Layer 10 of a small transformer language model trained on English Wikipedia (13 layers, counted from 0, width 128). Numbers have three digits each and are written without spaces.
In attention head 0, each number of a token's query is one row of weights dot the token's vector x plus its bias. The head spreads its attention over the tokens so far by the softmax of query dot key.

Query weights of the head. A number n stands for (n - 500) times 0.00054.
q0 (bias 0.034): 423473652585550510768535418393376464463537502600440447500560538576540514460382609388616500450325493319502432419517488533550589451366458548520446465380426574616486412637491637488351514495362592524571452488388465640429443601505493427427441512495630477436542464567529518466502379535564505557463520556498351459384455455363603613546570529385557466682476454579542360497483523372512468527542
q1 (bias -0.246): 621544481572762403564421415512429442551464447494417465396323740463457397446370385582763506443494408624572489418449587407305650401482467471388460393650560541437491533489559566342336549418529688277478513586503503614585560559556616587330632576538457506658435547516506358486630619464464411486534419360500471461667532592611373497500427808509467579652511428570543587494503448487488628369428
q2 (bias -0.129): 550473507431571514549565340539449565560451503619542566553267347603272566567492528335575459529487561572447378548421548566370505468550560532528372547394563558404355522526463563508427470450476503620590479494627498432416442796557466628503510620524592400670471466478500380530391400528457739477492486403447375500435601311581528432416497655449494465404414345538556687598487594547560605571354
q3 (bias 0.153): 371506418591436536770435597515362527639402642444393538465525360541630410405488319438558518401575579395418546675364335521518538577464518634442385575422460353408559497669505533455408533572408525403392526545419418540664647582440609674598534460592480542576637402349635595389491532662489560569548457530547329609595605369416472557574580628287573376562519464555682441434357492433312343622524
q4 (bias 0.078): 425516535471432408494500518312593412500524387520466423317426639411527515467413422412533389599702528609529533422414487429426547390452519376482334458531506612426369353395315231462507561631450727637398754609447716344284373413376652624575473601519350458522548572430398507677568598663435439444554724670646444679549376429607484436456539472562699478595623601410604391503519473473465516606627
q5 (bias -0.339): 435236641531600369518344528565532341428591518459550511503478426647510679562550397431543527636544313652414601572300381443475536410521406547430557457559359576537306297423536399389456522517542626452578756537437588503484433625518378523481509372554573603568483575508360298556699523519591631464465689536604537500484403512480310466491595301589666620550448531416427485462684341409388482590324
q6 (bias -0.401): 549494586480494466633429619631521407421455520426553549494623369655437503518419505520398577332574556678428592488428242398442508370575612458495562353543459468579436494508474407441655576547644454500552578330515482616415339509619486377523467404413566583439503477485439406629422660433481623279535584336531402551512550622511485363697633526525454362650446409482559618404720527607497540582319
q7 (bias 0.031): 612419558377595558514399513538461455522368563222586518520618523581510525535517503412630363552544441429512549639570429412453615426613667648625392494650489457484489521543610463235645611453531215538531554419518391497387354642695467538568505533474555473623484653447460414556466592509608818343525538432407477424536416542403450471412568551537523386500567476582535444518486672411319363513375
q8 (bias -0.091): 732547747522488441441453633481670515571465639328449399600441389401468452439470553497455491443254305522389438401678503531595460408469422682463373503736629666540442190356540688506606417655549454473477568481465528590555422464565506491526470485435509588494506641415313567592399662656494428520411602506408623649401400567398608594525337426527421438362430494420460439566740410393400623561621
q9 (bias -0.356): 440611430400562491561518486481378372480520387570333508401302428658484530626560506342569555487432293621260471465560693412394650652426466536421388333610512355591648367680564506689544452565521598562281510670503478559433423555635559617557488694433411708563488490400549648361464645569586367545483434606404584465481515539568324478634553537389543561421511388503408572306593368605439326568486
q10 (bias 0.433): 254621469519679515485488325431409482329419408738587583578383535467534625592548491497421420609521717424569415376512421663328648457525466473471681316480375466592573586494447445466630401583387438717372439519586505446624314575478751482557712595595387532335259458555550379552567577604541516509512402506467451355344641557375522488424509654400584546532598477446508464331455410558438531468601
q11 (bias -0.129): 618408626579548440539463556540778458503437535408479446383627522445539541124642396444428426311422317361636692601462399345647455388589610651467367536282251656428556337413394510458438701405626346574455492578427250422638516448458456365620638368688354334349607580690519460395597367381401386617510644479483528354529466634589619535716406500483582730551503533348388521615607434470616646510548
q12 (bias -0.447): 664259514421543545629511334761640529447472382315407336486805613328544636466591398588549337277425337568500458633363423364669511570433276540617337665303536586483350508504385486456550381507570634591287850384496464368573586672544521624508489625702254462619433362487500203486631593325361366579433534577613458451592601449436709440581429408359466577458356739394471525390547510579745582669648
q13 (bias 0.313): 270528572323420663602564400500458418587496524685558397593375722680372760772628489618427216335603485642408368468527660472355531555356361550515537332513359389261519826698435434469472522492398483702365552600594479217672390404496549682435606751649298630508285616419330435262558542297563313646605476563376535559345581554531553436222252539477532590561318711376520702563488444605508428500626
q14 (bias -0.394): 155584564382656736465446444479404458661470692716463405603563310463497466482531520270338377564510462512532567457575566396700545709539585572494500468298551323461607381490666422657453632436479627485455485344456615486329614674472453564457587426524443517838600159581266691340490497453500489559607443646541339431442599428629615624573406371562550219551598628542506462396483599602683685536363
q15 (bias -0.357): 562433401584558341371485450617323465545422346659472577509399494303652565386425551626552452561614491472445476311370528557536559500487679367644503513590678474470635359473468524263379503769550588312459357567543283632451500389344488406650457387522656685664479410494367533580643549611598462485503552393587332440418692525362637484557570497562500355520486563588434450524419736475430587506341
q16 (bias -0.170): 503586555735531490538494594432430644301613422543604631426553484472441463523481512560506585500680472472317497597463497432780562422481316790538493583449647487444516611365552488434435346275603433603392462500539486543350312580415406439529506479553451280368627457539459292491559454380702577641410426582472522577552657281497513580525518535420721500252672536430508649550571349527570538644489
q17 (bias -0.511): 473413497618539708583413534693347615531585590477567323788442574535590440578422376428515685375377610672400410549380654477759369626507412649695523654409321584551450279582530493406507560615388554641271492383391551528601449558580549552306451325417591281560531258513348470564447489601517515695590619417568474172391560305623444763615189315514566514436382408570412343554600619590413463500424
q18 (bias -0.035): 692325390685549493587558563469687649369371550510367442759677404679506532462454580557521380475400510252329730531500414440568418546469510359286581297485432432600431472497576553240593556642520464459697529581483491484535369493731323410614253642570513513500410663565460441615507591386424625435357490507493402585535418385387383561427577473365554702427342579506457315606543604512419262497424
q19 (bias 0.337): 477598460430623373543607388430542471459714281508658673507588489570519416485532703619441496360577372529393676586472493533264610593397398468577455284638328423621675590394345544378601290716482651510662389423650426584811386492323556687452562622443374493331289496346402448369646318422486376366410292547489743490511493578444377380392417489379397496590700619740594618454447520491387669628556
q20 (bias 0.091): 323474524373751355516381338748462692566451513490561648372597644414548589540513500487433523676411577558654462534388387344420738458444513692482493556618513596573684466646443445405304563491471419538500478766384395538564506462283484522514431560305623633558343741363468382625558614422531603457341540627571399194412398519567513460415544526523304536541509331497602506535432485599375553402586
q21 (bias -0.021): 606644391500459506622432316664484331389601497491529522585446375541503497411611506369638613519301436353336406515596485771521377648518404593522522485662457614592476488449576444450552442388479338621433333361670513581343323566569365514414503612453569421477486378484658365544348566356584581467457549367629542629623622471454439587447457545444467550633500464453449559462588517444506718689375
q22 (bias 0.025): 420568560517414429511497381523312373511741463417456528475521451503524442585645522619512511466555494515517389348525534533523572500512586306603402342463439543558590400554567582664641576508582300573403519497787407368656542584457443489667568432511415570234533539588537535444305525386537296476649652542503415417591633303461658520537495429402535539362526511545419458398500361551500572550518
q23 (bias 0.083): 470497424644467714185428426451475500559455650690470506581445518624432453351483549565610459596324503439426507571326598463549648248625327500286622455485473694609670514409315381483376655573449643661478538535396479520507596565538457516344418533548527623466651531610400316484500583408594497452232496633415646617518701611207263510544579596321573333350584410598378476755476529663497441458491
q24 (bias -0.187): 605309449461453382558629681447500606368429407432554419486745475480604554543337408383504438374477625403602484479483391397461453531531597352366641469324590458368643561520519407424500395513387692335581652626590500433468478306403490454276497434705537454446368582463649422433581533362442500667572670397595567614725284493630362820356760359571384644718534458624390330496568338381358542654663
q25 (bias -0.124): 344484581504632568508538631598374305458466460329442518661254467496665434438461477640768368457702500539545638574293536601463582500264585410578492399443671443672615413318566571261446666596333354574547377326650365535471481661508677623450496581393334428480489282461725777515512543624523520415305570584161631666674449476453356706158466492355488460633714184614621334373516609404452537843296
q26 (bias 0.090): 685394556510527270507412730189547351503458578596547596493529486563371424496614471599525531537586681632667317511404416509570781408417407530535464576433328448420166571290450580252458585694463358416580523396568755636493510500418539398606385487466467455513562508500471493557567335725455531554445416666561418622592397490622539448317604452413711490493485587305503386587356484650380528525680
q27 (bias 0.062): 621291540484560428472239718602333611547564537471431565524368452651582473385564444540347410503560555508658521586340552550544558306572513552589620667530416635784472554697500471590497640380660507347463712704368470551452540477494446664442491333506485450558500282459614369416418632334418450612456395531427409538551436451572372566494618565415415568323486517457618549510552588431565280419503
q28 (bias -0.015): 301613519573371462486344303378393632360474341472387352690385430692483355489463536371462524526470510524455422489384604619483553544407490417588632352485721407652487430445478630578132619516605380548522627472557624579267636500633444614542744438574585449616493377491691549541433559563490438547617263524279584401458596450490549527459409667463417544701602318622541463623727596371350272538618
q29 (bias 0.110): 229483528604461629463645636438382607558471537493589396364471258655396402646503542466486344667628556542438335584362503372634374715284538586513706445320510507453343675542562642463462512578728561443478385514349572634437462747500630672455613510601624497526548699386536413302696503611532261396561479510430602271451701414529458347513603351480476336521552548459497443296570665442476586462405
q30 (bias -0.094): 538486363355436483631348506397653648477461717565595513551482553348479524532534563683978614470698490543560609596507555475394510524708664324497493468519739489461442529431313413327403410269466459506619504728431485376637494405406610570579503366369503510574523323432332568655289285379409581378464429424637350379676591537339361559393447462684511366586431441385488469618517627372636539490352
q31 (bias -0.101): 355392473377456536409397345453370607565469565619563485583524720487469525426407500558577493658579529474493444430665629462497609684361717455479671675621336543284642450506634564562661416651571556477531686358476503547520264583722722484476413447536428488519444463431282587588218588386405362397646340442340439589443608353418383362338478614337589548605456521521416522303433549402507583376476
q32 (bias -0.189): 521505450608663525534554491495354402410449461528558625367421631512665395515478432643680564511464432552432455495377429429402512488347475375555469487468438687371424505481514468399592639590608621513297546430420509450462477565582438521431616448498605398507384492414673622516447579515467567505427510579566539423454404488553533423581585636452407429523621421559639512476376514489468540482516
q33 (bias 0.075): 528485598509461477526456557497601402456475520654514510375356583458401565443554334555396520428402480592559691542387497573370366506577424477669549679459379389411428662445421416639575390391546599459525411526560582531533557393340533458524578595537382320424542516441340554492352702661503606565522542385531544511413630494545557257658566401813362606401434544497492663328474413597485432481590
q34 (bias -0.156): 509547578578582588500483377524562427478478451671608423408466422491480636536428400395686442528559420551509388515528324468527586529607612514397472562370324379424512479478545486544530387452309566487456786500527497494370421481547570413277743545558463596483542570536487437587494350428643651495408575361721306552597537449537572521549514617600423570328256629594371612593491338583450595495399
q35 (bias -0.367): 509503568509417566585596481485539350391583659494414453436518558586524589724517345454659529675522377535614516482425497312351413560526402461683464352369420558351551527660414545540468400503216674333286685630562523345447622470431527431494374387557420357478560607447438497468458530579548428460440705466435452567618380469530471486560459554436599438512557575540458680394604422559589523503451
q36 (bias 0.150): 467506551429522606561548479662538655322458475584554601603397366589328524477418524486531611461554413434593566629532434530404342525370584519482468537515581579412399457429525420580529587462486435517554421584494456435566329603597492487546567559530454372641404295426449340684544435477340624704516369646497569275420568495610546394475696461582573594575379508382469371429405429359575469415475
q37 (bias -0.009): 783723448514431493454608632569452504220563521493751663555481532648561394391306473701337588242531438603352554445428615618604375234586475548673759575465534721526451336316526378588536497446738402503598228482731290582708342478599334354624629435514517427393534400447401405681448531467440628582604355475590438350365486479459507496570584574400529577595433391412473427526545463549518554467667
q38 (bias -0.016): 514569554374497415529718476264538536481521542344529683676583543259413528634346646617647187553339410560510425332617513465457497597507605424464773480638629493454568527367589433506681578509662671488524321579788477405628561403454544350584500491332453414325357397425616443409334402587500460533593443665487494423433360525314534493390587425388404477456721576584466471548542558489418427570521
q39 (bias -0.456): 399482541426576382536610602359516510473353531331477526431461513533500406572510470347618333612530515590540542462437685427489543580471574459478675553409351392524469317419517522430551488585549634498475589434533641535470604572424495325505483636459341692528560515484567419454528376487539571515488460544559551313554513416674272468503520643352553415648552456618433438459531627507476466539455
q40 (bias 0.410): 427315388400521336647482371447374433541595616510706517551487378363613479554575640650645454272491425570262611494500606475638491671547636467546670214710497565471385491372396557552566554453564572538592554540596437473726383688568476556661544533588435483545438448612421573506497553339644398281579447521491581451332479491470399438400561442425559430576297399429532449591488462445657503643520
q41 (bias -0.262): 503588575490527693416389497378510260575600516480396333395613631549470485610611527541629547385418546483391611497390643525701399413678585570526395386654439351515472484577460351697549535382519403542597472532480311479363573669437615638510488427394461402476545319703338422512392536400565338532634632357611464719253457577378552449444410513540560684698517544569543642633568482438478554588677
q42 (bias -0.435): 426340609437525584612321574315648712714442744526518369528508304549478658407628363399429540663503426484456621634402614393331461582445631571534636489614514350500407407579698561550347610469708357414628607577575490318507604489648486417619393462428563725821314168471597329483429524675524471591242415435482452480586578493545496329385569327723357378616307449440484504312457622351641518490352
q43 (bias 0.482): 607497276474370481478591515490533541533377468593571641469460445488541512376650500433578595524614353416581311615395604400283410472816468373521497671628654770500575598509279384437480388598611524393551339639411421358744459375395326457484561405771617509308515666579562444512531435408509355470442389412613559446556342553592484513472427471578503547414503318547582425534481485352455574417457
q44 (bias -0.104): 355534366652286453624726340538435444518509506529579452427625357443497569586659595593478658400461473623639319314530534581544424284550534370468451519584608503459334301400608570488458489620330746516370582506548533524593598546544497586724336560327422471382577539368527526538332479516430487399388430605494478447580427290410529569765494435506402697442534585560559638516433523415609368491421
q45 (bias -0.528): 610504474467480713306414618483637585566324585373116460448780737551497247471492310338705594566524544346417605760504536438728416452632291591372121665323713599500416630481604447557559391449710330475587527599157699599449670427431461637299340602528575462635683597626425324500264311429408512576407462379308723496550389615512383639645407598472599516483489374571549564621855634458533504477400
q46 (bias -0.352): 591749580763572503420711544516484327473488500458521494330454506413441298395576479519388283573641567563547583458286515480481473460302534649641448632463428522627356311565579520485596615569503430473540377318510500503355405513335458509487574422442533450406595377580610545379710377490535456586379560568521250561349633476491570484380470624348588503539728465577511662628445459492634481442427
q47 (bias -0.238): 554521555522344532415486467500522557415520567396691461207621460677347410672458436433302568634493465544478561603549496702689688479413439441348728475605448550699489460591503224493551405373514797597348625507418607476238305609714568309573469641557445547396343605415638383563710728617483486315520303500595443366555392458290467356659548436587305581629587507411482479511434564528622518318361
q48 (bias -0.315): 585587473541366609570634566431497610565597417477416507368511586621424505469556382505567451593435688493503345684560617403530529444434364474638571536409555328344607561584579500583428512406610436479399286385402534463380550557657619601297544557519649480474477350459483550405357544411536475508449536648412462599589489590461631620420513516542500449475453480453638620363415431537454410329446
q49 (bias 0.181): 688434426527596377429457536653421444437610494681689600603557433448341497374711506420435647783373556321707577512520317686506523405546404602431444597581512473550491522395626617461660425451503532371532526373553442419395558557515408411552586431654491508474349602418471327494385294371551551558503567598429458255652412512558491434458491554491521417376565466569505473570673539461386621494576
q50 (bias -0.119): 518461686336598487507366430580593497537611464490401547433420537433595541228532419634503474707373734287613466722541494597487481273304381609467329867518437272537526372429488598620460654576532444393713345338350465434449527642418478491476506494613532441519556426535606460719571491453386533603453587500564676435497471420453439642458547529542659494388429568497463577728423614348323533509610
q51 (bias 0.141): 500429444447575317525576405610348631432506408503380575361582528362627446471352632417440389523393361527553373361386594464588627634491596677477664488386461661457351392585573635426294503509583766476395456544638410598656517578488568385424465438540420535386332681609553614311515375446520575663579453644545280486494707368414456472378647546491481671462575512494614485458615471582519444411436
q52 (bias 0.284): 610599323560473392439559354415523463427538399445524514611653359521566619475259611736579534513521500611403573272539382589585527433603410461534461525440586391457524538351595537442240429420360556345487622456676394640468520360518426544522588426646479656506597430489772614337639336456425562557541601460515307653586521479387636441503529509627394591389383569364476515503403535592571322480626
q53 (bias -0.033): 431382596459660351705342588424433433645506453292428662632654376493523317535490564634746449547474394657548384396487467533442470497370551569356447633467474616318586556423472535473569677208333507568561404391479560480503707553551484487424345331570529662533442313611602722353467409555389544634676631440616384522678609533516337480400748635245486346479454598444599497357407459512541531528607
q54 (bias -0.140): 402426618308354458458430366407577344330448358525581437384470717527530629414538397497331277616449760737432497306636652541436606545507518422487537489462453574552538532500586445601345655497375917432396473330725429615341568566346420303741497560337369497497477690509666644558692436529635521377626679576603361602507381435578428574573500378486422517467623638397392407496469638401472521692411
q55 (bias -0.089): 558385268419389446525570539584587717515458582758497391658487594623402509382478437402484652336641291338568497578327406383474618462416602515635656506279555487565437621596569562424359321552513392486527702609592458531516529487684482378598694457459662527602512673418572650518450322516455378362382536396397433655369509301632252570475436392544535387477428571512533450470516595435538436580483
q56 (bias 0.000): 612479614455486586556475547436606374523648524339630436399481364468568273454375458594543349433451541537654441613529459543600494391341533592503571470461337333506602353545530351527613560620429525476547399476432421431387437691444423656454537531406603232347494332479538521506555569540561608420489491741590348511439468404403619724603590509422575488800513483590648436472364433403473518453513
q57 (bias -0.194): 426516485272553738752596521434633635714409603527415503560373394431572597587405309529437400549397449511480646347317452407668437574536614702515571434574497542428574543322606494361493407400770476569583468293288408387369467637497509494527460512439547445513537254365497430642516324587622667485556583548583486491554465468566463709622519455373424265597570482593589407298525591414321572491435
q58 (bias -0.025): 485408581576475437443424476448395395348599364696589446704560360542537635538525421597418417604693598402410383456603407651448285517445448600550476486655453445412452585505529407571523511563534430437390556393530520522509466482454338470673666440364574352578680545591534474611500500732548583598495553695472492487326408308453605448412432412433503466426536457495640654509553511571586509458332
q59 (bias 0.026): 666413479497461420444414531639416421446681437503513650458278551545426519435569418633250433396477441515578497449494375656581451791645698497423545311406623372698474394525627494440637322452609653494681504524645509442472506359373478350586784314414484403461487376524439548488680526538506641420427643424412468538380373705390811517649484380523584497528518669334420461511405365523490260389509
q60 (bias 0.084): 459472661624698632538460578443686555487198297572328622514687366345464315383683395690521396448567483506384384240557483512489398610511514385481620696334554360487582386448614294741482401537555275479548348493511558413428699522576440583571377513575527738689467273614500390506463296368419434660665504431527332611425601510688617441479381483561419449486509552685569405606561425512635539474491
q61 (bias -0.017): 599419599571557517392476484426591478473542411497500402328621383573600646549527505447460597682419620522548394377451445510676478246461480424539442466476411469656626391521518560489623420379414280478500463458422628543399635521597489583537463621414513437454455535443509572684519454469678416404511511492582470639454522511535500679323317381576393583667508463536430629453535416328413655629518
q62 (bias -0.175): 595566509423552636525440538429487613578352553431626509330720439460567644704423482290584500534448553298516605393335503381564457491589411426526523621473497497512425549515592409428672532670600661483473535548605371460637535730491412609494331406431613429457422229559558506456426332490515497529476584475481503533419608306451370684556509494621257528692429258439467646503673358486668471289357
q63 (bias -0.170): 548561570608382429319506437644463478476482506510335488534737474342467559497418555494602557572460453703412537454540345440461459519652426525613681348573444526583550355433410545420526426571640422334623584396563616556520447416634386451602766518551386455438421681455176589628409481530620497592439615728409483638619213581423530587601293602378458639493506638474445541564722341423449545438634

Each question shows a short text with each token's key, already scaled and adjusted for position as the last token sees it. A number n stands for (n - 500) times 0.0017.

Then comes the last token's vector x. A number n stands for (n - 500) times 0.017.

0 " radio": 471420511482538485481475454568559576457529378463335344467606682459342455494474450426565405493492549488470478555443528491560551487616571505539468365771405190515592483570702638470453540435565547
1 " show": 460472536506556509510526493525563592444514326488291232477661659460372534507462428492537418509505536488480484526450501458477549460577582422509508348790374269527499394605702588485511538412534470
2 " tour": 474479514481497478536448501474568532488535328436285301497651675550406489476440452477642382522502494484477471610468529431523542414637616457508497334784377207540508419609681583449509531456587499
3 " and": 487509510468490540483460497429572502486642320417332309517687684538318520467433485486553495440451493516486467552485477441480500418620550397475418323793403309521488491544639566479443564447552488
4 " in": 485429530550387440543466441441538468572589412367402309458575720482354350474465475480643461467507482513477438555475510467596495406597505344505352393781312224509466414570641589463501637429613421
5 " ": 568566509557411442383474386444557579496611450369486395580677740520357401541412488461529520466456554476517492467547484448543495527619562398402433359661328311571547587554580511447604484426558523
6 "201": 540457499507473492427456423478645556554526410391462333536695742510442369563326554441560514496532505484504492514512527422531461586512590477453439399688338408526448444606534472493510393419632507
x: 522482319595524541496608407541605465561558456450616593580622494550550403331566537490478533472587437504668528545430415387497534435585363477408564569507406464410466530472444544536401346597592521526613521566429485533621488492474516538460494640444459559559516461477458495519531367369580471412415469484519471550476578541427496371364490699527491485603442402550740425565319429643493567388438
Which token does the last token look at most, and with what share of its attention? 3 " and", with about 30%

0 "im": 500513456432525499556446474580492648516541477459402319531631690526367527507581404478657545502500541538448480572429423483499559420544586461528544357742423221483554426577643595420408539467582492
1 "ber": 457482433486494549566489501556528576510607438376435295503590674512326529481503458417601507457524519509469483587398495533540528489582519511498482448698363191492525450555639597384406542451546499
2 "-f": 468469503380530464579437501437610499459448471475430399521657654580447416411520562443499463525541524553439510630493421496531578456489484479442524421625317199523586533532612558322395504485648534
3 "ram": 442407510563487504528567423586477534533449558451448481547620684403368346535656445478597535491543438514495454519451494447524524426566471506486534410647389152522598566375638605265467552542647540
4 "ing": 514528516531478553536492556561551549471541494411347293523677576455354478463452535452612492510392494477496508535427507505535553416585571487507471374703394205471584481560654580396448556529614495
5 "\"": 479505549490445522486516522498604478444548320456312243465674646605380517496412469473569518516473483503513528533490502470477516463571565451485468343765388226506512442519614487444430558463543504
6 " of": 524493538499459509495511485416553494514579378475345251508641674506328492440490496488553552475498474474508508490498531473491502441605524365491409319797362370514481415536565583490433617421620460
x: 526566500586509487466585425527506513503518413578495621538451518441437491419557475480456460513553413447562453478537466473371498483418529544541543477496508461510516561552382547401465417923440466466566505605520494591558465549482492530515462583506495548523485643479461476393517479556514492460458409456460566489519528526510459198424511576488467554413526340535550526559455501536512536447490
To which token does the last token give the most attention? 6 " of"

0 "ax": 467512423469519503516516500584528648443563409474376271541602654551402575493554390501589557458519589565502438530414498503537534451528547503504513355765385212496552443534646571405444574400568534
1 "on": 463486490458468540523475505557522604485608435452375261529610670573373565486492403467598512455517553504457480555400496519528554415544564514495523358736379180488518475604653578387425578437576484
2 " house": 447468522469451527526476533537576591459591439517286275452601690561358500493478394449568503434472467459479486591468480500470600447568653483544556363776379185493551499603666599360521561447624404
3 ")\n": 494504521460451485475477471419530430440616296420348290406602694630484563482448492457460534412508522496497519523520468427527500442627541390448350299778357354568410429535670532456376623433493456
4 "-": 473510546506546412416523516329559420419610297469354248410567659533500530500486526479424527395458455525546491521495482375522460397586549230320352343782391365507368482525685575392353620351524497
5 " S": 489481543570457462502526489343541410462522449349412408424635688511431425532690541445539501469476582524554462507449409464568458441582555303424418438681401247570519494609485487326469497484568573
6 "ä": 533507537568517543530522458537538511416498476418422422547647661502385416563493453407649625381520586502523479421426449485452509415526528407467484356692481166441465548557443578373359494419589560
x: 486460476523565479548417397463559384494523491516443548514439394625565580449512605497516431518504532300534486611523464469504474414462565615488465417434519612594503727343678600508483492505609484520519419478475551485417485475560555630517383452518496551521441680483511588469530306441535480323467508468553532516469729439591509334380560680451534381609489472413517582389353413467505552494463
To which token does the last token give the most attention? 3 ")\n"

0 "s": 491469471471508528532463533511487596468524433375286270557695588569357538517470458533642564446520552529521494563434466535471532402559573482568498328733395241501559364617589561452526557498532476
1 " of": 510522465482486528527489504433528514503572383400353251515685655526343503459473496514587585446528523510500499531483511482498523411601507379500430322785375371513470419567578585463490624439583438
2 " post": 416489434512547463577435502517499491422591492518459442423630608447356369418517543402593478351534444509433418536481459457576509451519593466450483358744410197510564478402671617303454571446644457
3 "s": 520473507467407405490462555523594552433482515432295370592618595500348552500481519543546377515449458449434382482431485535512518470578564509508428407696418218564645485624546490432481486478603555
4 ".": 492486536499503509465503568376592460448599314424394257527719643549363537437488492524517549441497486514480498518520523437464485403619501345427477292796359323488427418550598521456477589409545468
5 " The": 521522521521490490475576526409444389532552430432290309393652639479375512472478493434510530425478511495511513525568517452570459433568488261441425272739458377542343357517565539443529596375605507
6 " pre": 563555504590439429558499503394591429468449521499362410440607690508408412541402586424502312406522530553535448431410420434571539458617482351394386426670358229619486489484602604310407632364642425
x: 538465350635556430562516435494651418472498540640573518629477476661572490444500506442486511552447364284502637506476545490310448479484655556542470436580425460443463579395527532569557566519577384493575566449360458438623519497453506474544342494526480530564439544390536474229624402449457509361529515465460487576475651396548446430488631548486425550411455463506599418628474526616509604500583
To which token does the last token give the most attention? 4 "."

0 " K": 446479418485507533476497484403510489458545393346455312495668706585371526490576456456653547430507532482463490563448473442491510479604540460564473314764451228485514454524570593496446508455583549
1 "ü": 451508429413374526484544395526541461502562414457513412567607761582356406605482351390600585412542581467465467552434492434548495505540526545455474401678435095372399602521585589454381498493567561
2 "b": 446560518455491489538448507557497511483507509450522318467589706598415412527513421427592476489550535499427523567454461436547484462524552443528439459619381158383431529505501585360304494516561470
3 "b": 448540563442445526550476472572512513510531551388504337471575698591385385480544400365621481470492459532451479577463448440549499452528550460512484471654366136344437576551553548351341486552575570
4 "ung": 529490505501465541534501533586564517473626570442511397415573650532490488510478375390619530401473513525475487553519501440511528466542535510466486407635383151338477531509624606462392561517574555
5 "sh": 514524556533374512611505530497578598496606576517449350441615646598431469510542363449595595451563474511523517577493480445499573463514552563545583445715490168340564540491636638432475531567585546
6 "aus": 512496515589474541621525503570485568472580483501456336422548682549449521492559316438631553431578515470483497539529518454477580464520507564461550287619333091423482525582638527406466583449582515
x: 501608519517530413549521475538473374380481381517514583446479436457560444508549571577329487408626391419549531435617400473277513445490582597486544383482590531549560702405552400494539525514458434548474558551445483522435440603445494455542515496532534430429504609466505502379516436414528442386490552530496537467499637449445558254412568600581418495644512517492740594474498373536537664587638
Which token does the last token look at most, and with what share of its attention? 0 " K", with about 50%

0 "A": 527483507482473556462508470502498524481508404449393294519689664525345483509435408479593512475496556545454517573435460498518526416553588452591411366721457188497454351522568581465466612455530423
1 " K": 461479440514514567454478507400524466457470395359464386494700685569376478476621472424649516498522462509378479560483432454497493483590592409544449310741464246512520465497537604509444535472557585
2 "iss": 418476439480427544452485400544554606442522473508483351585614698493369463533589425471545567493453526503428376544493484494526530407580654503429527385656388155421532477514702619435498632551630550
3 "\"": 459537524511465520515527488521566504437552352437281198452649640618378511537445430479600504535482513500473522523453523436466535453587559453519487348801396221489491425527626517450439569471572489
4 " by": 490468492520425538541540446487598546442556401495371272465593687535352491466498527458562565501464501474443496544487523449536527410578570356487426317819368291514507446455618552450434619409645451
5 " Bad": 577491536595358474471474482381623488468543482391467438582576737505291385510543560438592518405440419457522400532452479359516522395600678360444462327720462182502480435570592554301419524437655457
6 " Me": 563493540652390455461517456440599428490586544397438392488567735565348423493605502437620501411474453490534392440418483397536527506645605467544472373745437144500478494623624533436434497469649529
x: 406491481594471480496560439433572274605481521570578567527436355522365585517622606453423442542526458546618492521467347564405585462437564646452424447547500493515627631418508469403509588454584362472654521459423359463531578488460677523535566562574516446508522671479553384369494515401586499376500531478447556501496601364458551397354512593478569572466497490491714495566330354476489526501506
Which two tokens does the last token look at most, in order? 4 " by", 3 "\""

0 " house": 485459516458501488494470491506549550469609397510302299444618712538347501521452413440595469393510564519453521615475475478458609410548684448537562388813396185527543486595683593388525525444576413
1 ")\n": 524509508483465493456467480403523413439602281383334290403613696622478573493451501464465524407506501501470543542529491428545507426638540357462334306797372367560400414530666530457375614429482446
2 "-": 467534570504541417414499526324552412412589265446337234405567665530491539515484529486430520396476557499473496483530534369517480381584561221347332356809394376488360471529688574397348617346523490
3 " Al": 492518606549492428478506505388596503393458390436327377461616685492435446589648481444615504486568477525432476513451443365565486445614622331372433477752363249498424545537623587367344499419505511
4 "ts": 526453593568524461445466559535648585338442413334366344490505598546327482552570431492534500468423408447426421488414515474541466459545571407464370398728446233395536487680551586366344481491670591
5 "ä": 559487485542542533519512522500593493388533487353362410480637662594406482557481322465608561444561478507494417469433490464484502376473518434437477332701459210421427510601482606419379472422566577
6 "ch": 515502515511495534526489582522594551352528441434489390495607641564462493564474373436698513448527539516505481530474552480476526367570472412443465378662386199409484567564515661445316565455561606
x: 528607473526579544599470346476500446526437479521568522468337414517546478461489618496475546470544501379587596438588526467371464418500507549484424471526553538610389613350691563567535601482531514476497406516492570516369462445447438558555365547567455431414349665453534637556538396488524488512475507478460539441489596446501603222466515649526442366586503528445658542412366369601588625541492
Which token does the last token look at most, and with what share of its attention? 2 "-", with about 60%

0 "ric": 498510449479515497574493473540470608471552401433367205530626665549356524455476448535612548497498568514473482564410486513555518444553533503480463412741438217524542429558658603361390569447594469
1 " D": 406465438484566565509498510499465475418557455329440386464685676526411419390539539469630588442493490544380474612463479484552529446556598433515471388624456155515626499549534611368381456432599556
2 "im": 458389482514461481549541442541414582496488582530418347595560687493446446516677513486593544502512425541390436565486475435589548513575573380590509382670409233515500510529548557451425513440576457
3 "ay": 481440579468438518499452536564608530499544447407415310549544645529319494581529442380635454446436455494492431457416480450519500446564540432550453377717359179421457564611547568460436555536553538
4 "ug": 483543549466465531573518423533544529482528475444423333469645710564443444575510396441603547524497440561479398483465593421464550447518621543488528453683390125507486537531561635427370519485542550
5 "a": 532490523502495598497534518554564583416568525465407320472601613631416495582464387487574553497497486502524489471471546469495520463539618555528508337723425125402484558581609595396420566497645517
6 " as": 544535484492447569526494446493578588435629397498385263424566664545406465492477458430489589457491511535482455494543510433490504468577526459463451322722399352496445443525618599491397609474567473
x: 558503493590432497523543532486466408523545424559569548527466407554504529470509507534470439458604430429582451480514547428373501446457454441483547455502539525528465580513519460350448397879459498425583534573552492538571399550441441490501538579436475544521513684425436447403551496529501433406512540477445516529484597563486533187463504556526478586476455473580477468522547420605567510489463
To which token does the last token give the most attention? 6 " as"